Layer 2 of a small transformer language model trained on English Wikipedia (9 layers, counted from 0, width 128).
Take only the direct path to the model's output, skipping the later layers: a vector added to the residual stream pushes a token's score in proportion to its dot product with that token's output vector.

Output vectors of the tokens that the questions are about. A number n stands for n times 0.016.
" season": -4 7 19 21 -10 -19 -7 -13 0 -3 -5 -4 13 1 -7 5 -13 -11 46 -6 -3 -12 -23 -6 1 5 -40 -11 -26 -3 -1 -5 -21 -38 7 32 8 7 11 1 36 29 -29 2 6 13 13 -3 5 6 -4 -29 -1 10 1 -26 3 10 17 -5 -3 0 7 -4 -20 10 -22 11 -4 -6 -42 2 9 31 -5 23 -28 9 45 -16 -3 -13 21 -1 27 -24 -17 -4 14 13 7 -27 5 5 -38 31 -4 8 -6 13 2 -12 -6 19 6 -14 7 -8 5 -6 -2 -22 -3 21 44 -8 -27 -3 -1 -33 13 15 9 16 20 8 5 21
" School": 39 -26 -22 11 33 15 6 15 -3 -2 -16 -10 8 -24 -2 -42 35 7 29 -21 -5 27 -24 5 10 3 -5 -15 -16 -4 -28 14 7 -36 -6 4 2 -5 -20 11 8 1 -37 -4 -14 -12 15 -2 3 4 11 24 13 36 -8 -18 -7 16 20 -5 -18 -13 -13 0 -6 -15 15 -1 -39 5 13 14 -2 5 -5 -38 4 -24 8 9 -3 23 22 5 13 -33 13 -17 11 10 11 -20 26 13 -3 -11 -2 -9 16 -10 -22 3 -3 7 7 -2 -29 41 52 -4 2 13 -22 -8 16 -21 -7 -17 -9 -33 -18 -23 20 19 -6 2 4 0
"Release": 10 -14 -26 3 7 -46 3 17 -21 -20 9 34 9 23 -18 -20 17 -17 7 -42 -10 11 -5 31 32 33 -22 -32 -4 12 -20 6 -37 -16 29 11 -25 -31 5 -4 25 -9 -23 11 17 -46 -6 12 15 -7 5 -3 8 17 -18 -21 -51 1 8 2 -61 -4 -2 23 -28 -48 7 -21 12 -12 4 -15 -18 23 2 -10 18 3 26 60 21 -15 11 -17 36 -10 26 -12 38 -13 -4 -4 -20 31 -2 31 -22 6 28 36 -28 -15 3 5 3 20 -13 -41 8 37 8 -11 10 10 36 -21 20 -7 -4 -3 13 -25 33 -5 3 -15 17 28
"ne": 32 -17 -51 -1 -14 18 -11 32 37 20 0 2 22 -19 1 9 -9 -28 4 21 -2 -30 -6 23 39 -1 22 1 3 -4 -45 4 -16 -3 -15 -5 18 7 -19 1 12 -9 -8 3 -24 15 -11 6 -17 11 16 48 20 29 9 16 -21 -15 5 -25 -25 6 30 7 -29 -13 -24 -32 -15 6 -43 11 16 -16 20 11 15 9 1 3 14 -20 -13 -13 -22 2 8 -18 -1 -12 9 3 -2 -23 -20 0 -31 27 -1 -19 26 -6 3 30 -43 4 -21 18 15 2 -34 12 34 36 0 22 -21 -14 -11 20 13 -8 5 -1 -11 6 1 3
"struction": 5 -10 9 0 23 5 15 0 -31 -10 17 12 9 -2 -13 -38 11 33 33 6 -3 -3 21 21 44 -4 -22 -19 -2 11 -18 39 -8 10 14 -12 36 4 3 7 37 21 -38 10 37 -8 10 1 -34 -37 33 42 2 -2 5 -1 -19 -8 22 -5 -29 -14 29 22 -26 8 -18 24 -14 -20 -19 17 21 9 6 20 -2 16 17 27 13 -2 -6 -26 -11 -63 -4 -30 19 44 -6 -44 -21 -3 -1 13 -30 11 -17 -8 -18 9 -26 15 -10 -4 -19 6 6 22 -26 -10 24 16 25 -1 -27 -17 32 -30 -16 11 31 7 24 -3 23 -10
" ": -1 7 13 -17 -16 -28 29 -31 4 -16 0 14 -14 6 3 8 -17 -15 -5 -10 7 8 6 -12 -18 -12 14 0 5 -18 18 -2 19 9 -17 -5 -5 -4 12 -14 -14 -6 23 12 -4 35 -6 1 -4 18 -23 0 -13 -11 20 -13 18 7 -7 -8 29 -9 22 -13 8 13 -5 -23 1 -10 7 3 -9 -13 19 -10 -19 10 -13 -7 1 23 -21 11 10 16 -9 0 -23 7 17 16 5 19 8 -5 11 -8 -8 3 24 -6 -6 -5 18 -3 17 -12 -9 2 6 2 -17 -12 -8 11 20 -1 -12 11 14 15 0 -14 -19 -1 -8 0
"#": 67 -27 -51 72 58 -14 -15 43 -15 27 -4 -7 19 -19 -20 -10 45 42 39 -38 -26 20 -35 49 57 40 -24 -52 -75 48 -20 62 -47 -39 20 35 8 -12 -36 41 53 21 -48 -22 51 -84 -4 13 -27 -55 10 61 50 31 -36 -16 -66 7 43 46 -88 3 17 61 -39 -32 17 6 -29 -1 13 -12 15 55 -71 -22 11 -27 40 60 9 -44 58 -34 -2 -47 36 -46 71 2 -55 -92 -32 -8 -13 26 -41 52 26 3 -41 21 -30 35 -16 17 -52 24 42 34 -30 -10 60 29 35 -41 -47 -43 20 -91 24 -18 47 54 32 -17 42 15
" than": -10 7 -24 18 46 6 -1 -8 -20 47 7 -3 -27 -32 -41 -22 1 -12 11 0 -1 -26 -33 23 35 30 -5 3 -24 6 15 29 -42 9 -9 18 9 -46 -6 -1 9 -17 10 5 32 -33 4 7 20 -11 -24 -12 -2 18 8 -21 8 3 12 -25 12 6 5 6 -26 6 13 -21 -22 -3 24 -6 -6 28 -17 4 -18 12 40 19 -12 -37 28 -3 11 5 10 -9 29 -17 7 -35 -13 23 -9 32 -40 0 15 4 -32 16 -17 -22 -6 15 0 29 1 -3 -19 5 32 -10 -25 27 -5 -7 12 -33 15 -23 -3 35 35 11 17 27
"V": 67 -27 -51 72 58 -14 -15 43 -15 27 -4 -7 19 -19 -20 -10 45 42 39 -38 -26 20 -35 49 57 40 -24 -52 -75 48 -20 62 -47 -38 20 35 8 -12 -36 41 54 21 -49 -22 51 -84 -4 13 -27 -55 10 61 49 31 -36 -16 -66 7 43 46 -88 3 17 61 -39 -32 17 6 -29 -1 13 -12 15 55 -71 -22 11 -27 40 60 9 -44 58 -34 -2 -47 36 -46 71 2 -55 -92 -32 -8 -14 26 -41 52 26 3 -41 21 -30 36 -16 17 -52 24 42 35 -30 -10 60 29 35 -41 -47 -43 20 -91 24 -18 47 54 32 -17 42 15
"gu": 20 -9 -43 -16 -12 20 16 -3 -5 12 4 -1 39 -12 -24 -2 28 0 28 -11 -3 -25 -28 17 23 -1 -16 -11 7 6 -12 -14 -21 3 -13 6 -13 -5 -20 41 14 0 -9 -4 10 -9 -4 17 6 3 -11 11 27 24 17 -2 -26 2 1 -3 -8 -2 -25 6 -24 -31 -16 4 18 1 25 -16 9 -1 -4 -20 7 -42 28 -38 -5 27 -5 16 17 -3 -18 -18 16 -11 -25 -20 29 11 17 38 -11 32 36 -19 10 -1 14 -1 -26 20 -23 35 -19 29 -6 -1 23 17 21 8 1 -39 33 4 -3 -28 -31 -14 2 -16 2 -10

Output weights of attention head 0. The head adds the sum of these rows, row i times number i of z. A number n stands for n times 0.01.
o0: 8 -23 -27 -18 19 -6 3 -6 -5 3 34 30 -20 0 2 38 31 11 21 19 9 -21 -23 32 -50 15 14 8 -12 7 8 28 -40 47 4 -26 -4 4 -3 1 3 -25 -3 13 31 -15 -27 4 2 -18 -34 13 16 -19 -21 -10 62 11 -18 38 3 -6 -22 -25 4 25 -26 26 25 18 -24 9 -37 -27 52 28 -1 -8 -27 -23 28 -41 47 39 37 9 -13 28 -10 -31 -52 28 -5 -27 -35 0 3 -7 -5 -16 7 -1 27 -25 -8 8 -20 11 0 1 19 10 -7 -4 9 6 37 34 21 51 -1 -18 -14 17 26 7 41 -52
o1: -5 26 15 -13 10 20 -13 62 44 4 11 9 4 -42 -6 23 15 -8 -17 -25 0 -28 15 22 -17 4 6 22 -54 -19 11 6 5 -22 11 -4 45 -4 -10 44 -27 5 16 -44 -10 -28 -15 5 42 24 3 -44 -21 -10 34 9 -26 29 -15 -16 43 12 -26 7 -2 38 -30 -63 -59 -16 12 -9 6 -2 0 37 11 3 -3 -13 -1 -41 18 19 -13 -3 49 9 -1 -4 6 -25 0 11 -7 1 -16 5 -19 -9 21 -15 -15 -16 -27 -18 42 -27 -48 10 25 -32 -3 11 50 -16 -27 -21 43 -2 25 2 -16 -8 -13 1 14 -5
o2: -31 -12 0 31 3 29 -14 7 -3 -43 9 -40 8 -42 -34 -4 13 22 4 33 68 -1 11 -9 11 -33 -13 20 22 31 13 9 29 -25 6 30 2 22 24 13 24 22 9 15 -10 4 -14 6 51 36 38 5 53 10 29 -29 -13 21 -6 -24 -34 7 16 -28 -66 17 0 -38 15 28 5 35 -40 35 6 -20 15 17 0 -5 -11 -18 -26 -9 35 -11 -30 -18 -11 14 -55 -5 -19 -6 42 -15 17 24 -7 -37 -37 26 -18 10 -32 47 -25 46 -23 -8 41 24 28 22 -18 -18 -24 7 -8 -1 -11 -11 8 -20 -17 -30 -17 0
o3: -3 -6 24 22 -5 40 -2 49 -17 10 -25 -9 -27 27 -51 -27 -5 27 23 1 -11 8 -10 -22 -17 44 -51 -8 -12 0 6 6 30 -25 25 14 1 -27 -32 -45 23 7 11 6 4 14 -20 -27 5 27 49 3 22 2 -1 20 1 19 33 -11 3 10 9 19 5 -25 -2 2 15 -53 -6 -41 4 -26 20 4 -13 -26 10 -16 -70 0 -11 -39 -34 19 9 24 -30 -27 24 27 3 3 31 4 20 -10 6 -20 -23 1 -24 -39 -3 -9 -19 -6 -13 16 13 -12 14 22 46 15 -4 53 32 23 1 4 27 16 -18 -18 -6 22
o4: 14 -27 16 29 10 4 -58 -13 26 20 28 1 -14 47 -13 -15 8 -5 -38 19 -51 41 2 20 -9 36 -5 21 -14 -11 28 -34 -9 -36 -12 4 -15 16 27 -14 -11 -17 16 -5 27 8 -10 -2 16 -5 9 -54 34 15 -28 -25 8 18 -20 8 -5 19 -27 -15 -9 12 16 -12 -25 -24 2 8 -35 18 18 8 -20 15 -12 23 24 -27 -5 25 26 13 7 9 -55 25 -8 32 -22 14 1 -4 -31 34 34 7 -17 -11 -17 10 37 -23 -9 35 5 -5 3 -15 -52 31 15 21 -14 -7 17 23 12 31 -6 -8 35 11 25 7
o5: 31 -24 -10 4 -3 -18 -9 -15 -23 25 -7 -1 59 35 10 -19 -10 20 48 -14 -53 -17 15 24 -5 -21 15 9 29 -11 -28 55 27 4 -23 3 -23 -9 15 -8 -8 -42 5 32 50 -23 9 -9 -2 -45 3 -22 34 -7 11 31 -41 -19 36 -11 -20 50 33 -29 -34 23 -17 -49 -13 -10 -48 15 19 -58 -5 13 -12 41 -58 26 -16 -9 3 23 21 -18 -16 27 60 19 -7 1 26 -3 0 -1 -40 -22 19 -21 -1 -8 -19 22 15 -9 -25 4 -4 11 -6 22 -10 26 -5 -15 -3 0 9 13 50 18 -8 -42 40 -6 13 -15
o6: -34 -21 -12 21 -51 -32 -36 -36 2 9 3 -41 -9 5 -2 40 24 14 3 -23 18 -12 3 5 -13 -22 5 -15 7 -15 -43 11 -8 -15 17 33 -19 -22 -30 25 10 -13 -1 4 27 4 29 -3 -39 34 -8 0 16 -16 -45 8 -24 -5 12 6 -8 -9 11 13 -25 5 -57 6 25 -16 -5 19 -22 14 -21 16 25 -32 -23 -2 18 -22 4 50 -28 -48 17 19 27 7 16 5 -1 8 27 -13 7 -7 -17 6 -27 -15 34 -11 16 14 -23 -7 -24 -7 35 -8 11 29 43 -42 -23 45 3 -19 -12 20 -40 -32 -11 18 2 -21
o7: -31 44 -8 -3 -11 -13 -16 6 -43 15 39 -45 13 14 1 15 -16 -9 -8 12 26 35 -36 -20 -2 -47 -6 -44 32 -32 -69 7 3 -32 -20 -17 17 0 -15 32 7 -8 11 2 -8 -20 -28 -17 -19 9 0 -12 7 -41 -28 -39 -32 30 -48 3 42 -8 -13 11 22 8 4 -8 22 14 11 1 -9 -10 -19 -16 18 43 6 21 -23 34 -1 -8 -15 21 6 -7 36 55 -18 -51 -4 -22 6 6 7 -10 22 31 16 23 5 -1 -3 -41 -3 23 -21 -50 -21 14 -1 26 25 4 64 -19 14 -9 20 31 10 -6 33 12 40 7
o8: -20 28 13 -1 -17 -21 9 -10 25 -2 -35 20 15 37 4 18 -5 20 6 3 33 30 -16 -1 -11 4 3 6 6 -14 34 -1 -17 -39 -21 19 7 -15 0 -12 2 -11 -13 0 16 26 29 30 -43 3 -6 27 44 -11 -16 -32 34 -12 6 -18 18 -3 24 -3 -17 -20 13 -19 53 -33 -35 3 -9 1 -28 -6 -4 -16 -8 46 23 13 45 -12 17 -8 -15 5 37 -26 19 -6 -25 18 7 3 13 -27 9 -53 1 -8 10 8 -13 29 8 19 29 -12 -8 24 10 21 21 -10 -15 12 -9 1 -16 -21 -21 57 -6 -40 51 8
o9: 57 32 22 5 17 -14 -6 1 -3 -15 10 23 28 -15 2 23 -1 0 6 -5 -68 7 -31 38 -6 27 -35 6 -47 2 -9 -18 1 -20 -1 11 -23 -21 -2 0 -7 -21 63 -5 -23 -4 -4 -18 -11 22 8 15 33 -4 1 3 -3 10 20 27 -8 10 -10 43 -1 4 -18 32 53 -1 6 50 15 -20 -19 37 54 -14 -27 -55 12 21 -32 -2 -36 39 -19 -23 38 -1 -10 -24 25 -18 20 9 -25 26 -14 2 -59 -24 -4 29 7 -29 -17 -36 -4 -25 13 -12 4 -26 15 -26 -41 14 32 22 12 -12 4 -24 -11 20 10 9
o10: -11 -4 -7 8 -32 -31 -42 -17 2 16 -15 -37 13 -43 5 -6 -13 35 6 33 30 10 16 -19 5 29 34 -20 11 -40 -12 -2 -28 3 -26 -13 11 7 31 -63 -23 6 23 19 -11 22 -15 10 14 25 0 29 -10 -13 3 2 42 45 -18 -11 21 20 22 53 4 32 9 12 -27 -16 -7 -9 10 -20 -9 44 -23 16 -20 43 36 11 5 -23 2 1 7 35 -19 11 21 -11 -15 10 17 -7 -5 23 11 -15 35 18 -42 -28 4 1 -15 -9 8 -7 27 -16 -37 -16 -27 -4 19 15 18 16 -64 -23 -31 -5 -8 -4 -17 17
o11: 7 23 35 -28 -12 -11 15 -9 25 3 49 -2 24 -34 26 26 -9 -36 8 -8 -28 -6 40 21 -9 -8 -32 0 23 -2 -22 -18 1 -15 11 -38 19 2 -38 -28 33 -30 9 2 -18 -34 23 3 20 44 -20 21 -12 19 -16 52 -9 -13 1 -25 -22 1 -11 48 0 -2 19 5 7 -45 36 -13 17 -6 24 -32 -11 -14 -12 -3 -8 29 15 42 7 -3 19 -22 33 -9 -40 13 -12 -26 -35 -28 12 -8 30 12 -31 -13 -8 2 9 53 -24 -2 25 -11 -26 12 -5 -36 -3 9 15 3 -53 2 14 48 -8 8 -11 -31 52 -37
o12: 3 -3 15 -27 18 -22 30 41 -40 -50 -32 28 18 -10 14 18 -6 -37 32 -24 27 -3 -21 8 32 4 -13 11 -22 21 35 26 39 -17 43 -1 -14 0 3 16 3 -5 24 37 -38 22 -5 8 3 -43 42 -30 -38 -14 -9 -30 23 14 19 23 -27 41 43 20 -26 -33 7 29 17 -25 -5 -2 -45 26 3 20 28 38 -2 10 8 -29 21 0 8 -11 16 19 21 -7 -5 27 -28 18 -11 -42 21 -2 -3 17 15 -11 6 17 -20 2 32 10 6 28 14 1 25 13 10 10 14 -2 46 -37 -11 -13 -2 13 -22 34 31 -12
o13: 21 41 44 14 -19 -21 26 32 -4 -3 -28 26 12 -23 13 16 6 -26 55 7 -9 -61 -40 4 -21 28 16 -21 -29 -36 33 26 21 -10 32 -25 40 -3 11 -5 -2 -21 14 -11 2 7 -7 -19 -12 5 31 8 -20 23 -38 33 0 23 -8 -63 -7 -4 -7 -28 -29 30 -17 17 6 -7 -30 58 6 -21 21 -13 -38 41 -26 -8 15 -2 -24 -13 31 -14 0 25 -18 12 50 -14 -21 -1 21 19 14 -8 -8 -36 -6 -6 -2 0 -23 6 25 3 14 10 -14 -11 -56 23 -4 -34 -12 19 6 3 -6 -25 -20 -18 26 -7 -25 -1
o14: 15 3 46 -9 -15 0 14 1 4 -7 46 -28 -4 -34 -27 -5 30 -32 -14 5 -2 8 -28 17 -2 11 4 24 -27 -3 35 16 17 -44 -25 -39 -11 9 -2 -11 4 -16 10 -14 -10 -4 0 41 48 -3 -4 9 -5 5 12 -17 -48 16 42 3 1 -22 2 7 -20 43 -14 0 -6 -15 -8 -25 -27 11 21 9 45 -2 -6 27 24 -26 -28 -25 -14 24 -6 -3 23 -17 6 33 -23 7 -29 9 -10 -12 1 4 -29 -15 -4 19 11 -8 -36 -21 -36 -24 -32 3 25 -11 -37 -58 -5 -12 -2 -6 19 7 -31 1 -26 0 3 -35
o15: -2 -64 -23 2 27 5 0 15 24 -3 23 -6 4 8 2 53 33 11 -43 37 -64 17 22 -11 26 20 -27 -19 -33 19 -14 0 -18 45 -3 16 3 -37 8 47 -5 -22 17 4 10 -12 -18 31 8 3 -6 -5 34 -23 2 -5 -24 12 -25 44 -23 -12 6 -20 2 -27 -2 2 16 0 -25 32 37 19 3 -35 28 7 41 -9 36 35 -25 -28 32 -14 32 -25 25 10 -18 27 3 -24 -7 7 -20 -11 -24 -5 -20 11 13 0 -51 25 18 8 -7 -15 -12 10 35 22 23 -35 -6 -28 9 49 17 20 -13 14 13 4 17 11
o16: -25 -3 -1 -53 8 5 1 23 27 26 -33 21 7 -42 7 7 -25 -21 18 -27 13 18 21 -1 41 -27 -1 20 29 -7 31 -14 -7 3 -4 -22 12 -7 38 25 7 -20 -51 -29 0 -2 6 -30 50 29 -7 -7 0 -43 -1 -5 30 -31 14 -19 -6 41 -31 -7 -5 7 4 27 -1 38 -34 14 -37 -6 -9 29 -6 -1 -44 -13 1 7 -7 -9 -8 -14 24 13 -6 1 9 10 -47 -18 -6 -9 4 1 46 30 -2 17 4 8 10 -41 -3 1 -29 10 28 -3 -14 -6 41 -35 -35 -20 3 -35 -12 -12 18 20 -66 -9 19 -33
o17: -14 2 36 54 -35 4 24 -6 -1 -41 -26 3 -7 37 -18 -30 -27 -22 -5 -14 -17 -34 4 -36 28 -1 -12 1 -21 19 -51 25 -7 -24 -15 11 3 -19 -15 -12 15 14 25 -37 -36 27 -7 3 2 -11 -35 27 2 -3 -15 -3 -7 -15 -22 1 -29 21 7 -2 -22 -8 48 -1 6 -23 4 -7 -19 -35 -21 0 -32 -55 40 -7 23 -1 -30 14 26 14 -10 -45 44 54 -2 -3 2 -2 8 -39 -12 -46 -14 -21 40 -2 2 -12 5 25 7 -21 9 -14 -41 4 -1 -5 2 -3 16 3 -20 17 -14 12 -20 -6 0 7 -1 -8
o18: 18 -23 -13 -2 -8 -5 3 24 -12 -21 -37 -27 -51 -11 25 28 -13 3 -13 41 36 -8 22 34 -16 -5 4 11 -19 15 26 5 -7 -13 -37 -46 -37 -20 41 15 20 -43 -1 1 9 -3 -21 -19 -13 -3 11 -22 -3 -16 8 1 -14 10 29 -13 48 -29 15 25 18 26 -31 22 -12 -12 36 23 -8 -2 -40 18 -4 31 15 -14 -16 -9 -21 8 -7 9 1 -14 -35 20 -33 -19 28 9 -31 -24 27 -20 -11 -10 -3 -11 4 -7 -19 61 35 2 -35 18 18 18 2 -6 -2 -4 9 -29 24 -27 2 -1 -49 56 8 10 32 48
o19: -6 18 -29 18 44 -20 7 41 12 1 -16 -31 38 -19 -9 33 9 -20 6 -50 70 6 -15 -5 -16 6 59 -31 -34 3 -24 15 0 43 -21 25 -15 -1 -13 -74 -4 -16 18 -14 23 24 6 -3 13 18 28 11 -14 -8 23 -12 18 0 -15 -10 22 -21 -27 -15 5 26 19 32 25 0 14 1 12 6 2 24 -22 -38 -23 -18 19 24 0 -42 20 23 45 -5 -4 28 13 -32 51 -2 17 9 -4 -29 5 19 0 -39 10 15 29 59 -2 -11 -11 -14 44 17 53 -13 9 -1 -4 -9 -40 2 -26 22 15 8 8 -19 -4 -28
o20: 12 -10 -15 -15 -16 -57 33 -16 11 -11 -12 -1 28 -38 -27 -11 -5 10 -29 -50 42 -27 -30 -19 -39 -48 -7 -10 43 -37 -38 -14 10 -20 -14 8 -22 -29 -15 -14 6 -15 43 1 11 -19 -48 6 27 -9 15 27 -33 16 11 -35 -3 -12 -22 -28 -4 -12 -62 -18 4 18 -26 -41 54 2 -8 -7 11 -13 -8 25 -1 18 25 -6 -36 -25 18 -33 27 -20 23 12 -20 -15 11 10 -8 3 -2 -5 -14 -3 36 -37 -17 -17 0 27 -6 -41 -13 -12 1 2 25 -22 -6 -28 -12 49 28 35 -32 -25 11 -18 -10 -10 13 2 19 -12
o21: -8 -4 13 20 30 44 -6 6 31 2 -19 20 -28 22 3 10 8 -8 4 -33 2 -24 -6 1 3 2 -7 1 40 -29 34 -27 7 56 11 -1 -16 -15 26 4 37 -22 -2 -13 -23 -31 -8 -37 -16 -27 17 18 -33 42 42 9 24 23 11 8 -31 -15 1 -21 19 23 -26 -10 5 0 -30 -32 -15 26 5 -51 13 -15 14 48 6 -28 -33 31 -24 -8 -44 10 40 -10 14 -16 13 0 -32 14 5 14 42 -10 10 26 -37 -4 -34 14 27 -42 7 27 -4 26 1 20 8 -15 40 17 -4 8 -11 -3 16 18 26 16 8 9
o22: 16 11 27 -2 7 15 -22 -23 24 0 -16 34 6 11 -2 11 -9 11 5 -37 9 9 9 13 -27 -6 -4 -30 35 -9 31 -4 32 63 2 20 -35 -29 -7 16 -7 -7 1 -13 -12 15 -9 20 60 32 -40 4 37 30 -32 -9 2 -25 14 -9 10 -1 14 20 7 9 -5 0 30 -25 -3 -18 -39 -14 -8 -20 47 -6 1 3 -22 29 -7 36 -9 11 2 0 39 -1 -12 -25 17 7 -13 2 -32 -2 25 28 0 4 2 -2 11 8 8 5 -9 -19 -20 -36 8 -3 26 -9 15 10 -23 35 1 16 11 24 -37 -10 33 21
o23: -3 -61 -18 -13 -4 29 -26 0 2 -4 -28 16 -34 -17 -23 -19 -9 -18 11 -19 -13 -20 26 -15 -9 -9 24 -17 -18 -1 0 -29 12 7 25 15 -14 -3 -22 33 -7 -7 -5 -7 -3 -35 4 -41 14 22 14 28 -49 -50 41 11 -13 16 -7 7 26 7 -10 -9 -36 -5 -26 -15 7 23 20 -24 3 -7 -1 49 4 -15 -19 -19 67 11 8 -1 21 -3 -18 19 16 10 -19 8 55 45 -3 11 -1 36 -1 -31 38 -4 -22 -44 19 -31 -13 17 23 26 3 13 -18 11 -6 3 36 -2 -6 -1 -3 -18 4 14 34 -35 -4 26
o24: 18 18 -3 7 15 -5 18 32 22 -24 -32 23 12 -11 9 -17 -41 7 23 3 71 -40 12 20 -8 29 -28 22 97 -4 -5 -1 35 29 -30 -16 9 -14 24 18 -21 -8 6 0 -10 18 32 -28 -43 -14 13 -18 36 -20 17 33 8 -3 35 -16 5 18 4 27 14 2 23 -35 29 -27 7 11 34 18 -21 -25 11 -17 36 -6 4 -43 9 -15 7 -3 7 -6 50 -11 16 30 41 16 -16 13 -35 5 10 51 7 -10 -1 29 19 7 10 25 -7 -26 30 13 5 -32 18 36 -16 -25 45 49 8 11 29 20 16 5 -35 -23
o25: -5 -35 17 -19 -7 -36 -7 -3 -68 21 4 3 -34 -22 24 27 13 38 5 17 3 35 -6 6 3 11 15 2 12 -3 18 29 4 37 12 -20 -6 32 5 0 40 19 17 -5 -15 -12 1 0 -23 11 2 6 5 50 20 14 -29 -22 14 -13 -33 6 -35 28 -15 20 -24 -15 -28 -56 8 -15 -1 -11 -22 -4 47 37 -7 -26 -3 27 21 16 26 38 7 38 3 -1 28 -1 9 -24 25 22 -57 -12 31 3 5 17 -34 0 8 -13 41 7 4 9 13 -17 3 19 -50 -23 -19 7 23 -19 22 -1 -10 47 7 -47 -59 14
o26: 21 -37 18 21 -22 12 17 27 -37 5 21 -31 4 31 -54 9 10 17 -21 35 0 41 13 21 -17 -4 46 3 5 37 7 -4 34 -25 -8 -34 22 2 -12 26 -39 16 -11 29 -32 20 -2 9 -18 -9 -52 -11 -4 13 43 -4 -22 0 -11 -40 -8 21 -25 -3 10 -8 -14 -12 12 -30 -33 -55 -5 7 29 -35 21 -2 -6 2 -8 -21 -7 33 -40 -29 -14 3 21 -3 6 -10 28 14 -4 -39 22 1 6 7 6 -16 -4 -23 32 7 -16 -45 25 0 22 35 -26 -3 16 -6 2 -48 3 19 -1 17 4 6 -31 -7 -22 24
o27: -7 -60 31 -6 16 -30 4 20 -10 -10 -4 16 -25 42 -22 3 1 10 -10 41 -2 -43 -27 12 -56 -6 -34 14 2 30 -28 -3 -10 -3 1 34 25 -3 -26 -29 49 -43 -20 28 -31 -9 11 9 -37 -11 20 -18 -17 -7 2 -60 13 -13 53 12 44 20 -14 -5 -30 5 -31 -8 -56 15 -13 -6 -10 -7 43 -33 11 46 -24 3 54 30 -15 -8 11 -14 9 26 14 1 -11 27 28 -23 8 -21 -17 -22 3 28 2 -34 -6 -6 -2 13 -11 3 11 34 15 -32 -13 -23 9 7 -1 -40 10 -21 -20 -7 27 -50 -8 -1 -12 -3
o28: 9 22 10 20 -23 22 -45 1 25 -38 2 22 -9 3 -12 37 6 25 -14 -33 -2 -22 -38 20 4 3 -6 30 -42 -30 6 -35 22 16 32 6 4 38 5 15 24 29 -8 -27 13 43 -57 -13 -52 14 -54 -18 14 3 8 -32 29 1 42 -10 7 -10 11 28 15 13 -12 6 1 47 -20 -18 33 18 12 -9 -20 -4 -10 -4 5 26 -16 22 -14 -30 -29 -20 -23 1 -18 -37 14 7 1 14 12 -7 16 20 -17 19 -13 -61 -13 -32 5 22 -33 6 -24 -11 0 12 -10 29 13 22 8 0 -13 -13 2 27 -19 -22 25 -5
o29: -5 23 -19 -7 13 -27 10 6 5 -17 6 13 -27 -11 -43 -17 -23 -8 53 24 -40 17 -13 -13 4 -25 -38 -33 8 4 -16 59 35 15 -2 28 -3 4 50 17 -41 35 -26 8 7 -29 16 -21 9 5 20 -15 -34 39 0 24 -7 -13 -6 0 22 -31 7 34 21 8 5 -2 -28 58 8 -4 62 7 31 -52 -10 10 9 7 16 -29 -12 -44 -2 -14 -22 0 19 -56 -5 34 -1 2 17 -44 4 11 22 9 -31 23 48 44 -12 16 -33 -21 3 26 37 1 -8 3 -5 13 -6 -7 28 -27 11 -11 -6 -12 -5 5 23 2
o30: -9 15 5 6 -21 -37 -9 27 -6 10 -10 11 -35 5 23 4 0 -37 23 22 -3 -11 -58 -14 0 32 -34 -2 34 -24 14 3 -12 11 -35 -7 12 -27 -27 -10 14 -29 10 -61 20 25 -18 -6 9 5 6 -24 -7 18 34 5 15 40 -14 -23 11 -11 -5 48 0 21 21 11 -28 5 5 -15 -2 37 4 27 29 -12 14 54 -2 -7 39 3 -22 13 -23 4 30 4 4 24 -31 13 -14 -30 -14 -55 15 5 -4 27 7 -8 33 -10 23 28 -4 -16 44 11 0 10 -26 10 13 -12 -34 -1 14 27 4 -18 -7 13 -9 -5
o31: 20 12 46 15 -15 11 21 6 7 -33 36 4 2 18 -17 33 -19 21 3 -1 -16 24 -39 -4 17 -52 15 5 43 54 15 -16 -5 8 13 -33 16 5 -43 11 -46 -28 9 -11 5 -40 -23 21 8 -20 7 -5 3 17 25 -43 -27 4 31 45 -10 -1 -4 25 -11 11 -10 43 -39 -41 9 9 -8 -34 -15 17 24 29 3 -13 23 3 4 -46 0 1 25 2 -23 -2 24 -11 3 -39 7 20 11 -62 -1 -9 -5 -4 32 10 21 12 46 35 36 -14 -11 -3 9 20 -19 -1 -21 -31 6 -35 9 12 13 11 12 10 23 -6

Each question shows a token from some text and the vector z that the head gathered there. A number n stands for n times 0.041.

" week": 8 9 -2 -15 8 16 5 7 -14 -26 -8 8 -12 9 3 -6 21 25 19 17 0 19 8 4 6 -1 -19 5 -11 0 41 4
Which of these tokens does it push up most? " than"

"|": 5 2 18 -4 -6 24 17 4 6 -20 0 -1 -3 0 -3 3 9 -6 0 -7 15 15 1 -1 17 6 -4 -4 -10 10 1 11
Which of these tokens does it push up most? "struction"

" his": -7 7 -4 -9 5 17 7 -4 -5 12 5 -5 -3 10 7 -14 3 -2 5 3 -11 12 -5 -1 15 2 -11 3 12 1 6 -7
Which two tokens does it push up most, strongest first? " season", "struction"

"s": 28 -7 -2 7 -1 14 12 -6 10 -19 -8 20 -8 -5 -2 -15 29 9 -3 0 -9 -7 -2 6 -11 -20 13 -8 2 16 -1 -11
Which of these tokens does it push up most? " School"

"1": 12 -25 -23 5 -21 1 10 37 2 3 9 11 -9 -30 7 -24 14 -4 5 18 20 -7 15 -21 50 6 -5 6 -12 -15 45 2
Which two tokens does it push up most, strongest first? " ", " than"

"ton": -8 -41 -17 -32 -42 -26 -13 34 -28 -33 4 -25 -1 -26 -41 13 17 -3 0 -4 -15 2 10 24 -3 -33 3 -3 -5 61 2 -23
Which three tokens does it push up most, strongest first? " School", "gu", "struction"

" wrote": -24 11 2 0 -12 17 35 -6 29 -10 37 9 -2 33 -17 -32 28 25 25 0 1 20 -21 -19 23 -3 -12 9 0 2 -7 -31
Which of these tokens does it push up most? " season"

" se": 19 -6 12 -19 -3 2 8 14 17 -11 10 -2 4 26 -14 1 24 31 17 -1 -8 -2 24 -9 -13 -3 -37 -3 9 -29 -1 2
Which two tokens does it push up most, strongest first? " season", " "

" 20": -11 -13 -12 7 0 16 18 0 -4 15 2 0 -16 -5 2 -14 -5 2 0 -17 4 3 13 0 23 23 5 0 4 -7 2 0
Which of these tokens does it push up most? "gu"

",": -14 -6 -8 -6 -2 3 12 -3 -6 -8 -1 -5 1 -3 3 -21 -1 -7 2 -18 -1 15 5 7 18 31 8 -4 7 8 3 4
Which of these tokens does it push down most? "ne"

" W": 6 -3 1 -2 -10 6 3 3 -1 -9 9 5 -8 -8 -10 -12 10 18 5 -8 1 5 -4 2 -1 -15 7 0 2 -4 7 -6
Which of these tokens does it push up most? " "

"me": -4 -18 14 -7 -24 -20 -14 11 12 -4 9 24 -45 -18 -47 8 10 2 -33 22 -13 18 42 31 12 15 -2 -23 35 -16 17 -30
Which of these tokens does it push up most? "gu"